Layer 8 of a small transformer language model trained on English Wikipedia (13 layers, counted from 0, width 128).
A neuron's activation on a vector x is GELU(gate . x) times (in . x), where the dot is the dot product.
The model reads these tokens: " person" " who" " had" " been" " awarded" " this" " pr" "iv" "ile" "ge" "," " the" " time" " f" "r"

The vector x that enters this layer's MLP at each token. A number n stands for (n - 500) times 0.012.
0 " person": 532 201 403 407 426 413 558 579 215 578 446 541 409 572 637 490 393 385 506 520 549 664 547 600 316 592 499 412 641 524 375 414 533 448 579 470 611 690 519 730 396 591 467 494 574 542 484 425 631 428 621 534 579 621 627 403 516 499 490 517 658 633 660 477 373 510 480 497 608 525 580 591 434 386 404 689 502 507 460 282 688 436 583 637 689 553 440 325 593 454 523 574 564 546 443 550 559 588 606 460 434 555 495 708 415 332 425 397 241 458 561 552 497 482 439 585 570 413 413 557 400 596 304 486 429 573 514 596
1 " who": 493 209 498 411 345 545 493 633 334 412 299 628 445 487 636 500 584 426 435 461 389 530 537 600 508 638 432 333 532 447 258 628 521 462 610 365 623 485 410 570 652 558 567 477 614 610 579 519 580 596 562 606 656 551 523 512 558 607 548 608 614 501 752 553 454 476 489 548 518 551 500 652 354 377 459 681 536 581 508 631 579 456 467 645 433 694 526 524 451 406 646 407 410 458 461 501 644 644 587 502 504 761 500 443 484 471 488 437 353 631 694 603 567 523 664 689 406 482 404 524 555 654 515 558 464 653 527 609
2 " had": 620 200 520 550 345 458 679 601 513 458 426 523 568 560 587 508 469 390 510 463 568 491 555 486 301 560 251 380 454 555 466 475 659 512 493 495 476 614 450 569 794 416 415 347 466 534 539 588 608 561 471 588 499 551 456 528 563 485 441 557 732 562 519 593 526 499 450 642 570 482 459 511 423 343 566 662 562 520 577 807 539 515 548 524 503 626 457 656 368 464 654 552 474 521 453 567 584 677 470 517 561 695 511 545 513 445 240 355 438 579 581 653 614 542 659 613 444 473 504 581 597 573 489 769 563 597 560 460
3 " been": 659 374 569 522 440 535 688 538 469 564 347 483 556 528 670 484 507 546 624 390 504 582 531 633 296 582 170 400 477 485 515 536 556 484 514 491 511 592 439 567 774 439 448 493 455 629 589 552 671 556 491 515 394 544 495 558 496 470 443 595 687 566 424 547 464 471 440 470 533 612 498 510 427 373 469 657 614 537 639 739 510 494 535 527 491 523 520 688 392 409 666 580 488 462 539 520 393 700 535 548 615 685 528 571 580 468 275 465 477 548 593 637 598 460 745 627 475 341 537 580 667 510 478 609 555 548 514 566
4 " awarded": 545 361 522 580 266 472 533 558 421 603 400 458 481 434 492 559 494 471 585 398 544 504 685 483 328 567 446 390 551 401 420 525 520 432 662 486 306 508 354 564 571 464 564 468 503 935 472 454 460 388 468 481 376 569 445 480 488 447 598 542 788 555 570 453 403 596 404 527 562 643 562 571 484 479 474 621 570 498 444 589 482 330 460 547 454 452 273 509 374 383 717 476 537 594 558 543 585 763 547 523 649 643 458 485 444 492 325 526 631 389 506 521 465 457 690 480 585 426 505 450 554 508 585 461 545 490 426 602
5 " this": 387 276 416 618 534 622 539 561 334 525 411 580 392 458 534 480 577 464 344 349 548 615 535 522 513 666 407 442 650 602 378 628 586 469 737 288 427 610 296 534 578 447 500 672 562 649 572 413 451 513 473 493 615 536 528 488 468 510 672 523 657 575 577 575 495 424 471 534 536 520 605 517 362 452 411 592 475 694 586 683 549 513 441 494 482 587 414 597 433 508 550 465 439 529 587 572 564 842 484 488 501 641 497 508 518 612 556 543 604 561 587 616 506 514 660 461 460 367 553 422 605 578 576 552 434 450 420 652
6 " pr": 499 448 352 393 527 393 386 614 276 522 364 585 499 590 493 477 702 661 536 518 566 288 535 572 493 345 368 527 581 374 334 579 442 515 695 740 409 519 445 545 542 509 434 700 552 582 492 455 412 597 567 526 507 741 528 389 409 490 430 485 647 665 775 565 637 460 562 632 502 519 542 459 459 511 458 643 515 546 493 681 339 376 364 387 447 452 370 337 285 477 388 398 417 432 537 518 566 481 403 519 478 495 579 660 360 466 468 500 503 598 587 514 243 550 463 661 584 315 359 473 564 450 547 441 572 355 507 402
7 "iv": 470 447 426 465 615 542 656 512 423 620 528 515 622 449 693 424 564 772 504 379 656 542 360 445 406 397 348 484 509 366 539 465 650 645 592 472 586 622 434 541 339 651 466 559 376 556 536 343 571 492 658 516 476 560 409 665 365 379 479 647 490 542 648 544 431 535 609 392 375 403 513 701 499 457 596 597 516 488 663 587 526 446 357 420 479 366 488 426 449 602 362 606 552 533 412 491 653 422 485 499 386 431 684 424 282 411 411 291 430 542 447 564 643 592 474 536 481 401 318 585 586 381 481 514 737 415 445 358
8 "ile": 394 395 521 567 453 585 570 422 548 526 422 526 636 512 455 415 465 618 467 266 607 370 545 545 503 462 386 410 490 543 359 500 633 588 603 392 521 433 548 757 566 726 603 612 595 642 464 351 543 436 705 489 425 380 723 455 486 479 377 573 640 378 451 385 453 460 359 511 527 330 496 554 386 505 471 576 494 555 655 577 503 464 446 420 401 272 304 483 560 531 658 623 476 319 424 432 642 672 547 514 310 477 490 491 459 612 516 533 589 628 601 397 629 388 596 536 549 474 475 528 617 378 520 614 685 462 607 570
9 "ge": 482 505 403 538 453 587 616 412 443 545 406 496 511 525 403 393 391 516 481 380 440 466 595 339 382 487 581 300 466 576 309 317 745 449 505 574 560 330 552 581 531 664 556 515 573 686 296 553 480 514 600 408 406 649 718 601 435 491 334 545 537 442 573 360 457 528 554 521 431 538 546 475 467 371 366 675 474 477 664 596 455 490 434 430 494 372 434 455 452 538 750 462 347 441 270 394 516 715 637 429 354 562 371 593 320 572 494 571 549 615 509 435 527 491 522 530 559 512 483 524 445 512 579 582 646 533 517 496
10 ",": 507 415 498 501 516 531 416 591 377 513 480 534 320 600 389 451 474 509 512 419 545 434 552 478 633 490 428 410 484 504 401 683 495 489 619 287 473 262 565 622 812 610 548 421 591 504 788 444 364 470 470 415 396 491 503 437 546 550 614 450 691 529 487 520 566 572 471 405 465 582 605 549 378 509 437 420 706 597 574 728 548 476 510 459 450 512 391 556 543 608 623 471 519 619 479 559 524 744 523 429 464 533 546 511 429 542 524 434 527 589 608 663 601 460 631 380 535 499 453 409 608 594 359 445 529 629 501 415
11 " the": 370 600 439 514 567 617 636 548 464 486 537 575 435 500 514 521 533 537 548 398 480 523 475 522 449 592 374 526 508 517 413 672 596 601 625 415 417 529 343 537 572 457 541 620 494 513 695 262 471 406 537 539 574 481 536 497 509 486 621 408 637 475 483 517 645 556 530 571 502 580 393 517 396 535 415 576 475 614 518 500 417 556 495 493 362 625 461 466 424 553 538 512 441 498 464 484 538 960 439 390 579 485 558 370 519 558 716 607 547 546 552 636 417 473 673 496 476 388 541 530 516 283 466 465 450 483 431 557
12 " time": 410 352 545 597 449 532 415 493 412 526 521 480 372 491 550 457 476 414 533 343 300 773 637 396 688 465 422 477 628 549 595 555 526 530 543 301 583 449 357 492 655 578 560 562 367 481 716 566 413 607 576 463 365 559 407 660 525 600 588 536 636 530 456 536 463 476 483 620 524 402 647 360 434 582 401 687 435 627 671 730 602 446 559 536 412 537 253 541 377 398 655 449 507 443 402 504 642 764 436 465 454 554 491 536 468 709 401 439 538 515 497 502 539 601 491 474 544 488 413 487 527 478 603 634 531 412 430 491
13 " f": 584 460 487 565 673 489 433 458 304 656 421 472 589 381 601 613 569 383 506 452 457 551 615 500 582 571 446 431 524 505 328 413 464 561 395 607 460 544 421 645 517 472 540 556 590 545 374 393 640 507 503 449 609 553 441 395 500 524 390 507 604 332 489 552 377 351 432 523 651 551 688 504 459 516 368 411 774 568 507 561 478 603 545 499 459 518 524 330 434 473 627 545 581 541 485 522 692 437 325 419 637 439 562 579 416 451 529 575 631 539 441 793 361 568 682 668 483 444 466 516 352 242 523 341 483 600 381 267
14 "r": 369 667 397 562 637 458 548 649 388 595 423 571 406 566 459 604 432 568 716 475 548 405 472 583 634 537 596 495 449 441 270 546 611 484 596 424 424 386 490 881 651 502 570 576 521 461 505 411 440 463 571 345 497 531 538 325 629 421 505 373 433 444 479 611 506 604 364 573 507 559 578 541 440 425 660 588 609 619 561 584 526 390 496 415 538 535 580 416 540 402 240 492 415 478 530 478 657 556 412 527 633 176 510 717 481 600 500 508 528 469 371 683 287 586 438 616 675 497 364 578 489 476 553 401 607 449 467 391

Each question shows the input weights of one neuron of the MLP. A number n stands for (n - 500) times 0.00082.

n220 gate: 481 597 299 527 510 452 397 420 473 330 483 678 503 450 726 563 517 442 459 374 187 524 443 456 644 655 268 474 557 451 483 601 375 443 344 641 720 468 517 468 568 510 447 706 700 423 574 420 418 581 419 381 447 561 585 355 558 572 503 450 497 626 500 494 537 497 279 536 549 594 401 490 558 462 538 533 367 604 260 267 456 507 510 474 438 257 553 503 527 464 538 567 351 519 288 493 552 537 468 541 472 687 613 423 587 614 657 450 413 464 816 643 497 608 713 477 555 510 576 497 576 609 243 422 612 669 437 500
n220 in: 566 347 628 282 506 384 442 537 633 479 617 442 414 581 430 583 534 431 605 431 291 563 562 474 743 608 350 813 594 491 465 494 646 557 720 472 599 434 401 416 540 391 633 573 482 460 451 395 567 478 359 522 500 411 649 561 516 463 503 599 427 525 377 471 503 475 431 497 573 530 454 459 619 601 560 525 367 536 627 390 503 590 512 475 506 485 531 846 462 485 649 627 527 407 421 536 449 471 485 164 594 491 567 572 472 406 404 503 661 401 604 528 608 585 536 601 630 494 410 320 511 581 462 563 669 621 574 348
Its two highest activations, in order, are on tokens 10 ",", 3 " been"

n233 gate: 580 399 583 413 384 285 732 370 583 431 482 539 518 630 611 578 507 529 338 566 405 496 634 626 493 482 671 507 489 664 556 321 590 639 345 460 218 729 357 569 466 461 496 526 409 395 390 658 575 493 216 457 539 614 450 546 474 475 469 500 564 687 611 367 421 361 471 672 564 504 578 338 653 438 514 536 370 504 543 422 620 626 432 568 397 376 665 493 419 552 349 540 308 500 448 405 496 512 695 847 548 629 397 525 680 475 590 631 338 52 563 435 678 303 385 550 300 556 389 474 540 472 555 329 486 497 558 472
n233 in: 507 482 244 581 799 542 428 533 562 454 573 612 522 544 485 626 406 585 455 630 568 603 392 569 518 478 303 436 419 578 439 724 433 393 609 415 481 679 598 500 524 397 678 455 183 474 567 315 590 485 482 580 652 517 683 284 811 684 458 610 310 467 446 486 591 724 478 322 475 528 540 593 388 510 538 624 646 574 384 568 472 485 626 392 522 525 391 419 789 479 504 496 606 730 590 536 379 484 569 291 324 511 608 438 518 386 591 265 573 599 385 704 365 607 539 439 706 507 311 608 493 525 455 415 625 378 591 226
On which token does it fire most? 0 " person"

n108 gate: 532 616 344 407 758 421 372 397 253 310 437 458 595 560 405 487 605 460 476 532 577 520 450 450 576 454 452 574 798 599 404 427 328 533 421 400 350 408 477 541 485 423 454 350 660 676 357 477 536 373 387 562 595 538 425 310 637 262 379 630 403 589 448 472 559 487 359 543 542 436 647 341 608 528 589 454 452 455 487 389 541 417 336 637 389 412 566 301 446 599 584 378 558 558 456 506 452 671 534 578 544 483 625 576 170 473 404 646 679 641 554 589 616 446 599 683 596 541 500 601 488 411 541 610 352 446 411 420
n108 in: 583 370 387 450 578 430 576 460 464 478 483 585 517 557 408 625 437 798 510 413 562 795 579 575 480 405 603 726 571 510 455 405 657 503 377 473 462 430 526 666 454 383 609 517 545 550 586 404 428 584 503 273 609 430 591 273 416 569 484 425 373 460 474 516 411 500 456 470 539 545 362 391 382 554 433 384 396 545 616 582 709 510 671 480 363 500 460 410 389 330 765 337 436 574 469 426 510 612 387 632 547 375 724 627 580 437 354 674 543 510 663 351 743 503 500 595 626 625 477 544 448 561 472 691 589 449 629 241
On which token does it fire most? 13 " f"

n258 gate: 465 515 431 606 560 406 554 518 358 507 493 543 381 420 593 252 363 556 597 542 358 382 410 685 745 486 313 634 529 609 387 386 553 526 623 683 481 584 388 440 710 528 431 653 637 361 403 486 414 500 467 551 774 392 539 565 795 723 581 517 482 467 550 521 486 529 544 666 607 380 410 485 409 591 510 533 454 380 427 249 510 871 543 586 303 321 529 515 500 539 306 376 585 528 832 337 411 453 428 563 479 567 321 325 460 500 598 471 485 246 578 365 354 489 574 389 433 767 478 363 580 654 580 566 462 386 413 623
n258 in: 404 419 243 297 543 317 678 345 485 528 409 431 436 427 624 591 573 631 522 380 346 511 315 610 677 602 330 500 559 713 386 503 489 567 650 537 530 747 270 458 589 139 120 549 514 570 520 405 482 504 352 420 580 377 572 522 470 453 500 500 540 631 373 579 496 351 485 617 561 585 406 556 422 563 465 427 332 717 584 204 521 588 500 652 384 587 609 489 545 376 403 544 621 607 616 543 486 351 458 537 458 171 234 445 548 415 643 577 500 422 496 273 579 671 557 656 536 539 664 504 500 578 458 382 612 409 540 504
Its two highest activations, in order, are on tokens 5 " this", 11 " the"

n42 gate: 427 772 610 547 368 363 566 503 487 309 609 533 520 586 680 497 543 672 466 395 603 497 459 500 490 516 404 497 216 490 459 482 341 651 480 687 728 414 470 656 392 390 266 517 478 527 485 408 565 373 353 428 454 478 510 385 661 441 373 301 415 434 392 391 724 615 429 470 659 445 523 581 497 579 471 530 355 532 480 630 390 550 565 729 568 461 592 587 480 484 294 616 670 359 378 348 484 494 603 476 513 493 361 400 302 340 348 563 325 339 527 649 527 426 481 569 516 449 404 483 645 640 541 657 408 418 503 573
n42 in: 447 593 541 400 537 556 711 528 445 474 445 578 310 424 518 602 428 486 493 328 363 472 448 439 352 364 371 673 556 573 614 434 441 549 712 317 518 553 493 447 577 614 568 433 649 383 430 640 510 451 580 806 568 750 490 598 573 727 348 362 487 377 551 565 671 330 381 568 550 673 442 461 533 549 490 425 510 597 445 500 572 479 473 646 321 510 429 624 323 517 461 449 82 480 416 423 617 521 425 528 438 644 472 610 315 331 435 393 648 490 542 565 595 538 556 398 800 477 725 490 491 371 578 528 353 565 449 599
On which token does it fire most? 3 " been"

n166 gate: 560 326 493 596 359 412 611 635 353 576 507 409 480 464 587 425 617 316 530 418 497 421 316 423 619 786 567 595 818 414 469 491 465 517 575 513 659 544 432 532 646 458 562 544 446 582 491 604 561 377 358 425 422 355 700 302 420 652 468 389 426 529 633 525 676 399 537 366 378 525 529 426 437 651 610 497 602 401 546 481 637 507 403 666 526 552 656 573 640 586 383 500 589 621 564 308 458 390 671 537 286 426 500 270 336 612 516 375 657 357 597 575 625 493 402 458 490 497 631 400 473 541 459 434 434 397 435 658
n166 in: 545 379 625 554 483 585 437 493 376 473 716 398 580 656 438 602 514 504 496 558 264 504 520 497 397 489 414 441 615 579 297 438 295 727 472 539 610 469 465 558 464 507 468 237 500 432 543 539 693 619 557 592 729 367 556 514 475 521 544 393 877 422 574 584 390 680 576 380 448 604 314 634 182 405 582 496 438 569 369 598 436 376 525 641 546 486 535 518 587 376 613 539 565 548 427 382 448 702 473 507 490 554 609 411 238 511 472 475 585 410 399 610 540 655 579 395 514 589 415 489 636 729 578 539 364 659 875 308
On which token does it fire most, and how strongly? 1 " who", at about 3

n313 gate: 491 580 529 481 503 433 560 573 760 290 519 572 393 478 402 519 686 632 455 420 475 497 228 581 561 585 380 466 420 401 362 494 540 471 547 302 507 399 440 292 586 506 509 438 390 392 544 349 334 503 458 679 472 466 360 622 574 603 515 637 356 351 465 362 569 487 358 421 581 599 531 458 445 591 436 402 454 451 383 400 461 430 371 572 294 375 377 423 358 429 581 675 635 426 497 593 423 481 323 601 479 448 445 586 738 500 500 324 516 509 532 605 699 432 445 641 299 506 750 529 552 414 548 558 570 427 570 515
n313 in: 559 332 439 567 399 559 591 439 594 403 527 476 566 244 563 488 670 370 641 412 357 531 613 411 362 657 290 426 454 494 380 643 615 543 521 497 500 432 212 638 429 551 500 528 485 448 421 442 482 460 346 433 591 324 500 455 420 512 544 615 491 576 277 520 424 403 630 594 335 473 497 650 432 409 471 564 283 263 473 578 526 518 612 394 527 623 582 528 494 470 575 585 444 444 419 488 479 487 512 269 569 509 316 629 628 583 591 408 598 568 568 497 353 670 642 651 607 500 461 537 411 523 517 469 424 491 509 585
On which token does it fire most? 11 " the"

n8 gate: 652 510 375 540 388 494 458 266 376 472 588 532 651 595 389 549 503 437 517 652 404 358 475 716 559 497 494 389 347 481 551 437 658 424 575 596 601 377 552 503 616 599 559 527 665 523 479 448 371 543 589 360 783 607 490 497 357 506 380 599 455 438 552 509 356 416 540 464 362 535 555 544 525 412 399 693 433 439 670 597 697 644 588 364 387 458 334 493 670 741 473 503 427 392 383 471 362 636 475 577 556 567 587 579 487 424 585 493 556 529 530 638 315 454 608 597 388 658 611 437 344 386 737 659 641 634 660 383
n8 in: 811 477 571 516 371 615 353 487 519 345 571 570 434 484 566 455 522 382 319 370 431 247 463 706 503 494 351 388 477 747 507 633 373 500 227 594 457 509 625 562 560 522 221 384 525 519 488 506 662 696 419 337 506 509 551 618 657 395 364 497 576 446 510 594 439 621 389 407 434 741 424 477 671 703 571 474 560 519 506 481 494 378 478 487 576 516 529 519 516 534 612 700 497 509 414 519 528 478 683 510 500 655 523 529 661 516 593 432 587 500 283 317 550 432 428 551 365 435 526 516 497 435 577 497 429 399 468 425
On which token does it fire most? 2 " had"

n70 gate: 522 391 414 555 550 720 644 374 415 335 429 460 646 369 518 365 582 407 520 395 597 586 394 449 586 296 464 436 549 428 500 440 387 587 546 471 544 610 506 332 436 634 617 518 643 486 521 537 438 552 379 452 486 505 517 435 572 365 475 476 612 588 585 422 358 407 546 514 654 622 636 339 508 437 475 446 464 647 440 489 448 588 458 494 410 570 503 365 419 448 366 454 597 561 430 567 450 461 432 596 403 529 482 331 577 365 352 526 600 705 474 586 614 645 552 336 414 315 600 666 523 470 443 598 405 413 548 547
n70 in: 557 337 464 315 540 614 650 390 509 463 350 342 588 589 521 468 474 485 379 514 549 458 503 614 417 482 511 575 407 374 371 397 494 602 370 360 409 554 482 566 624 517 314 543 411 533 478 503 468 713 637 573 515 562 529 518 464 482 546 519 619 588 585 709 444 444 461 753 497 514 456 500 660 472 648 665 523 465 580 488 508 382 485 456 544 471 450 482 389 434 482 645 680 431 570 572 503 400 531 539 444 536 439 467 524 369 293 673 802 385 437 518 430 386 414 506 506 306 562 349 511 611 582 545 364 511 571 694
On which token does it fire most, and how strongly? 5 " this", at about 2

n319 gate: 309 453 450 281 448 439 613 460 393 500 437 616 517 517 469 530 699 493 531 658 333 409 401 598 517 606 351 500 561 688 382 439 406 537 483 476 624 439 463 384 428 617 573 472 403 453 404 467 586 507 399 616 480 718 687 437 514 414 548 522 345 467 745 336 387 533 517 517 513 497 533 524 413 654 805 497 373 448 587 516 497 654 560 285 358 638 676 598 544 600 469 544 267 305 562 458 369 500 658 384 405 394 473 661 373 581 550 614 624 334 418 634 400 456 442 563 611 503 417 595 402 655 564 378 382 471 477 210
n319 in: 443 510 569 348 423 402 552 517 533 525 444 432 500 533 513 643 598 784 645 636 484 367 544 454 609 679 300 583 447 624 418 376 487 480 634 401 558 570 379 345 427 647 310 436 541 783 640 333 432 407 454 484 467 658 571 428 603 386 478 639 238 399 526 571 552 695 577 565 429 446 562 806 361 528 696 562 404 395 605 296 631 585 487 529 500 597 705 626 413 459 678 398 506 366 500 506 288 455 659 513 466 413 527 530 552 602 484 517 401 401 554 352 456 513 446 568 669 449 464 594 440 506 588 487 494 422 608 418
Its two highest activations, in order, are on tokens 14 "r", 6 " pr"

n219 gate: 486 491 593 456 622 436 445 462 613 492 448 491 182 404 497 615 480 621 533 363 610 374 417 576 418 713 559 480 567 461 804 657 682 562 552 480 452 430 506 475 546 559 601 384 710 529 602 390 514 638 330 526 396 414 477 420 353 494 425 680 460 460 606 571 356 543 532 563 560 384 503 515 391 320 539 497 556 551 520 577 497 358 397 431 417 586 514 547 588 455 530 451 483 542 369 624 525 578 514 607 582 562 426 602 564 687 648 474 483 548 470 474 479 435 646 457 652 601 543 456 516 416 401 395 591 660 468 489
n219 in: 466 368 550 638 469 391 575 547 395 559 515 563 509 573 476 512 396 663 416 601 423 588 453 615 482 431 452 542 361 492 500 479 539 571 506 321 350 410 538 374 503 491 451 665 340 296 532 468 580 314 444 746 448 273 623 506 565 419 416 566 626 346 437 571 581 382 524 378 483 387 497 548 494 589 595 497 358 407 433 514 422 555 607 477 460 365 567 512 725 373 557 541 644 497 604 534 554 513 682 399 379 574 491 389 465 509 404 562 555 415 589 500 326 701 486 460 562 582 442 631 551 559 336 526 567 353 634 587
On which token does it fire most? 8 "ile"

n300 gate: 548 482 503 429 514 630 497 441 450 554 620 488 500 509 551 529 553 614 443 608 445 414 559 444 429 445 551 343 575 366 665 530 395 527 529 539 394 650 582 421 643 443 359 342 534 642 552 477 334 407 357 409 626 571 474 424 377 491 194 395 726 391 480 528 400 734 401 553 439 577 494 542 418 599 418 479 431 643 597 538 424 547 445 456 480 613 573 583 581 486 367 379 380 537 355 575 425 525 346 518 464 374 452 429 438 639 506 550 432 343 518 465 491 506 660 555 626 714 659 350 446 432 396 423 660 497 377 506
n300 in: 480 400 635 368 483 525 546 412 544 666 386 486 578 576 482 584 395 491 605 472 597 417 336 588 550 462 463 509 503 611 458 414 328 361 488 426 238 624 436 694 533 554 544 473 446 456 468 343 584 660 414 509 564 665 471 595 340 503 486 549 356 701 572 472 436 509 604 520 641 622 448 464 568 408 393 587 554 509 404 465 611 482 471 347 540 719 558 362 402 531 494 424 559 653 497 477 437 545 364 422 580 405 694 673 605 488 538 565 500 460 297 541 653 515 591 396 420 458 672 530 388 480 467 414 444 422 692 469
On which token does it fire most, and how strongly? 13 " f", at about 0.59

n283 gate: 472 727 329 599 455 626 380 615 601 459 389 549 305 523 685 432 552 540 517 402 602 536 547 423 391 588 399 411 573 548 636 539 753 590 624 533 554 446 474 629 601 577 526 581 335 431 585 546 435 241 464 451 549 676 397 484 530 545 279 494 526 415 545 392 438 409 647 360 532 414 442 560 607 547 402 379 497 525 516 348 419 739 406 659 397 629 211 355 473 643 493 467 519 395 812 462 650 494 702 624 453 610 349 447 664 543 464 526 500 290 473 598 358 463 510 461 583 481 369 467 440 550 537 570 635 428 422 443
n283 in: 404 585 685 418 432 480 608 367 338 572 464 431 500 491 509 482 497 721 519 596 618 521 491 690 697 407 421 544 378 503 525 381 317 466 506 357 596 413 455 541 436 388 530 525 509 524 620 518 506 491 543 590 497 358 497 393 310 330 584 585 595 446 464 707 602 596 341 545 506 632 369 509 387 405 569 551 471 641 458 542 543 434 440 572 384 405 407 248 549 611 546 497 462 632 488 512 471 406 523 485 417 669 417 479 626 415 708 558 419 544 568 551 720 656 564 423 562 413 425 644 376 439 618 533 523 592 746 442
Its three highest activations, in order, are on tokens 11 " the", 8 "ile", 7 "iv"

n44 gate: 510 628 518 578 448 510 489 254 680 459 564 416 533 496 558 262 416 489 388 486 559 496 648 457 660 412 342 589 496 545 305 266 695 493 277 350 350 486 317 473 315 427 447 587 336 447 425 458 531 554 732 416 303 354 577 409 665 336 432 523 483 553 398 423 401 511 370 595 681 431 542 486 442 619 796 546 358 503 450 284 443 429 637 689 381 503 359 304 576 538 409 528 483 500 743 303 483 482 507 514 326 514 511 447 511 575 663 429 532 380 536 358 434 629 627 297 476 421 355 457 506 623 672 629 415 551 553 746
n44 in: 464 541 757 511 543 521 360 358 307 611 541 419 595 556 641 390 541 375 580 500 471 691 390 563 466 423 651 604 722 785 681 606 504 515 530 425 550 546 356 350 465 706 189 473 633 318 366 437 493 331 268 618 684 361 671 526 346 526 686 347 591 578 562 570 411 559 519 367 325 341 548 386 471 422 521 578 189 543 348 350 500 437 474 357 635 456 434 418 451 446 530 329 414 381 705 529 348 641 433 637 363 481 382 172 504 593 582 437 463 377 538 407 515 365 547 463 561 461 419 530 547 343 408 740 652 649 411 543
On which token does it fire most, and how strongly? 14 "r", at about 0.55

n203 gate: 439 643 576 529 546 448 588 481 535 427 456 478 542 683 723 403 588 641 309 570 411 430 512 643 465 588 485 307 417 445 221 381 397 497 424 710 419 570 575 500 415 340 783 584 518 589 599 472 413 548 344 588 506 506 506 388 599 628 485 550 528 459 587 268 557 556 494 500 531 583 438 474 527 273 509 456 555 506 226 478 419 746 322 591 547 419 437 595 583 469 464 595 659 344 678 438 525 366 461 471 539 590 477 446 610 329 629 640 348 384 568 509 610 647 445 403 534 567 525 584 448 491 410 459 557 566 424 564
n203 in: 565 272 668 547 507 539 513 500 357 455 673 431 592 503 428 635 487 221 521 229 370 473 341 220 530 546 591 455 524 672 431 653 284 378 587 577 479 571 570 622 491 536 350 562 597 530 497 530 500 541 466 341 381 558 254 692 402 460 532 456 480 523 536 500 370 520 429 500 477 403 735 565 484 727 628 593 572 536 573 553 726 483 411 417 424 556 371 480 510 338 623 380 167 568 326 539 523 561 617 503 544 442 623 369 433 476 363 278 537 549 411 480 555 402 448 434 432 523 480 446 598 468 595 432 545 615 617 432
On which token does it fire most? 1 " who"

n292 gate: 472 375 484 561 469 426 589 570 535 460 433 595 467 612 578 714 361 344 520 472 500 297 366 497 763 516 371 463 739 577 728 333 604 484 656 587 576 518 519 494 610 475 649 589 442 554 591 421 399 500 400 440 598 549 544 427 561 387 528 524 494 405 718 467 516 532 649 399 538 423 503 396 491 598 531 570 475 475 490 657 448 510 790 538 403 428 427 420 422 457 484 490 636 537 565 292 366 395 588 725 409 565 467 407 567 215 360 593 471 355 559 589 579 552 448 538 618 685 389 419 608 647 333 606 467 576 643 405
n292 in: 507 524 510 538 799 573 435 614 517 454 363 646 426 589 278 626 312 437 405 457 389 507 448 396 524 558 543 597 423 677 600 544 470 587 346 410 486 397 415 444 532 899 555 468 570 741 525 620 571 503 590 551 336 315 476 595 308 629 497 665 574 750 714 484 603 616 566 507 497 677 571 486 387 500 546 538 537 537 435 530 552 607 520 347 812 581 428 410 486 530 321 318 390 407 405 225 383 556 500 528 474 482 388 521 517 351 466 521 541 550 440 613 521 465 334 483 460 500 445 511 654 543 379 542 375 520 757 633
On which token does it fire most? 10 ","

n291 gate: 467 569 606 503 494 491 376 444 506 455 481 472 395 556 481 497 587 624 577 506 503 730 447 576 513 562 738 455 614 421 539 469 251 465 463 208 529 581 460 278 425 497 388 365 494 616 365 376 340 459 497 624 596 596 454 383 601 423 419 547 589 261 580 538 491 488 516 503 677 633 435 328 536 473 569 739 476 561 572 414 470 528 525 586 414 703 169 425 601 210 516 662 467 600 676 491 366 551 512 474 473 360 541 481 463 353 463 456 453 458 363 450 465 415 461 568 573 569 596 621 514 503 571 544 500 542 450 533
n291 in: 512 475 491 481 655 416 438 459 494 503 531 390 640 627 669 503 515 446 662 521 391 419 556 444 350 398 563 560 475 572 671 577 590 459 358 466 455 527 534 413 517 612 683 187 371 478 380 426 625 352 578 632 318 446 689 623 440 528 620 453 588 488 482 398 593 580 513 568 497 509 515 341 748 455 458 667 678 479 742 512 515 531 466 346 782 549 599 587 405 335 513 531 623 566 379 470 545 414 447 341 618 481 557 550 491 516 475 578 444 615 427 574 615 651 485 442 431 380 451 712 398 473 423 440 393 657 559 509
On which token does it fire most? 0 " person"

n98 gate: 649 278 332 623 534 426 430 639 542 531 299 541 526 606 615 621 538 441 323 463 560 471 497 545 597 382 568 659 630 375 463 444 466 474 763 374 404 624 612 630 434 384 407 457 320 452 379 506 494 555 361 618 417 595 415 525 393 608 543 494 528 625 713 512 535 497 497 644 632 388 475 421 478 632 448 382 481 706 256 427 534 461 487 452 585 345 481 539 735 618 539 619 472 385 602 572 287 470 564 484 418 467 451 329 487 406 577 390 400 301 428 445 583 650 544 570 466 692 343 405 579 599 625 555 350 463 452 416
n98 in: 511 440 302 474 398 511 448 638 790 486 467 371 321 448 515 460 618 640 401 432 583 515 585 300 395 448 630 569 688 529 287 514 410 417 533 388 469 668 537 572 407 602 404 538 159 534 424 389 566 534 380 589 419 728 405 717 274 445 597 503 537 633 629 574 644 695 682 703 602 330 485 336 292 486 496 363 464 482 389 610 447 407 515 599 562 331 474 616 579 489 724 597 424 330 668 540 387 330 327 492 521 386 287 380 652 481 723 257 288 467 583 333 477 545 360 607 504 572 255 572 503 643 302 500 443 500 452 471
On which token does it fire most, and how strongly? 6 " pr", at about 1.7

n299 gate: 636 490 520 315 412 445 560 450 406 539 714 387 452 473 527 358 646 551 490 552 487 382 589 443 540 570 607 614 341 409 510 380 439 642 543 497 403 429 320 529 512 454 570 665 532 446 417 610 569 313 568 600 234 465 701 576 418 543 535 333 444 197 470 462 393 327 650 660 503 588 543 541 639 519 593 710 425 633 360 418 299 363 430 473 444 381 653 406 531 487 527 668 510 520 263 598 451 509 402 401 291 555 507 463 520 460 450 490 637 227 579 380 596 473 591 626 292 497 487 643 531 587 516 263 468 404 580 342
n299 in: 507 556 679 373 533 611 522 594 641 586 504 441 214 485 240 555 567 458 393 540 445 526 443 444 601 404 396 279 387 467 616 432 299 734 433 586 289 475 463 364 517 685 463 443 615 814 411 448 529 443 733 386 685 289 423 378 526 507 514 566 460 463 448 261 374 330 515 485 584 391 655 576 758 493 439 496 594 724 630 445 319 560 471 537 441 595 345 530 855 475 576 500 403 518 344 587 464 571 641 431 496 679 382 343 608 429 474 609 619 218 409 310 649 504 705 603 380 464 637 420 527 507 351 508 415 603 693 575
On which token does it fire most, and how strongly? 8 "ile", at about 0.92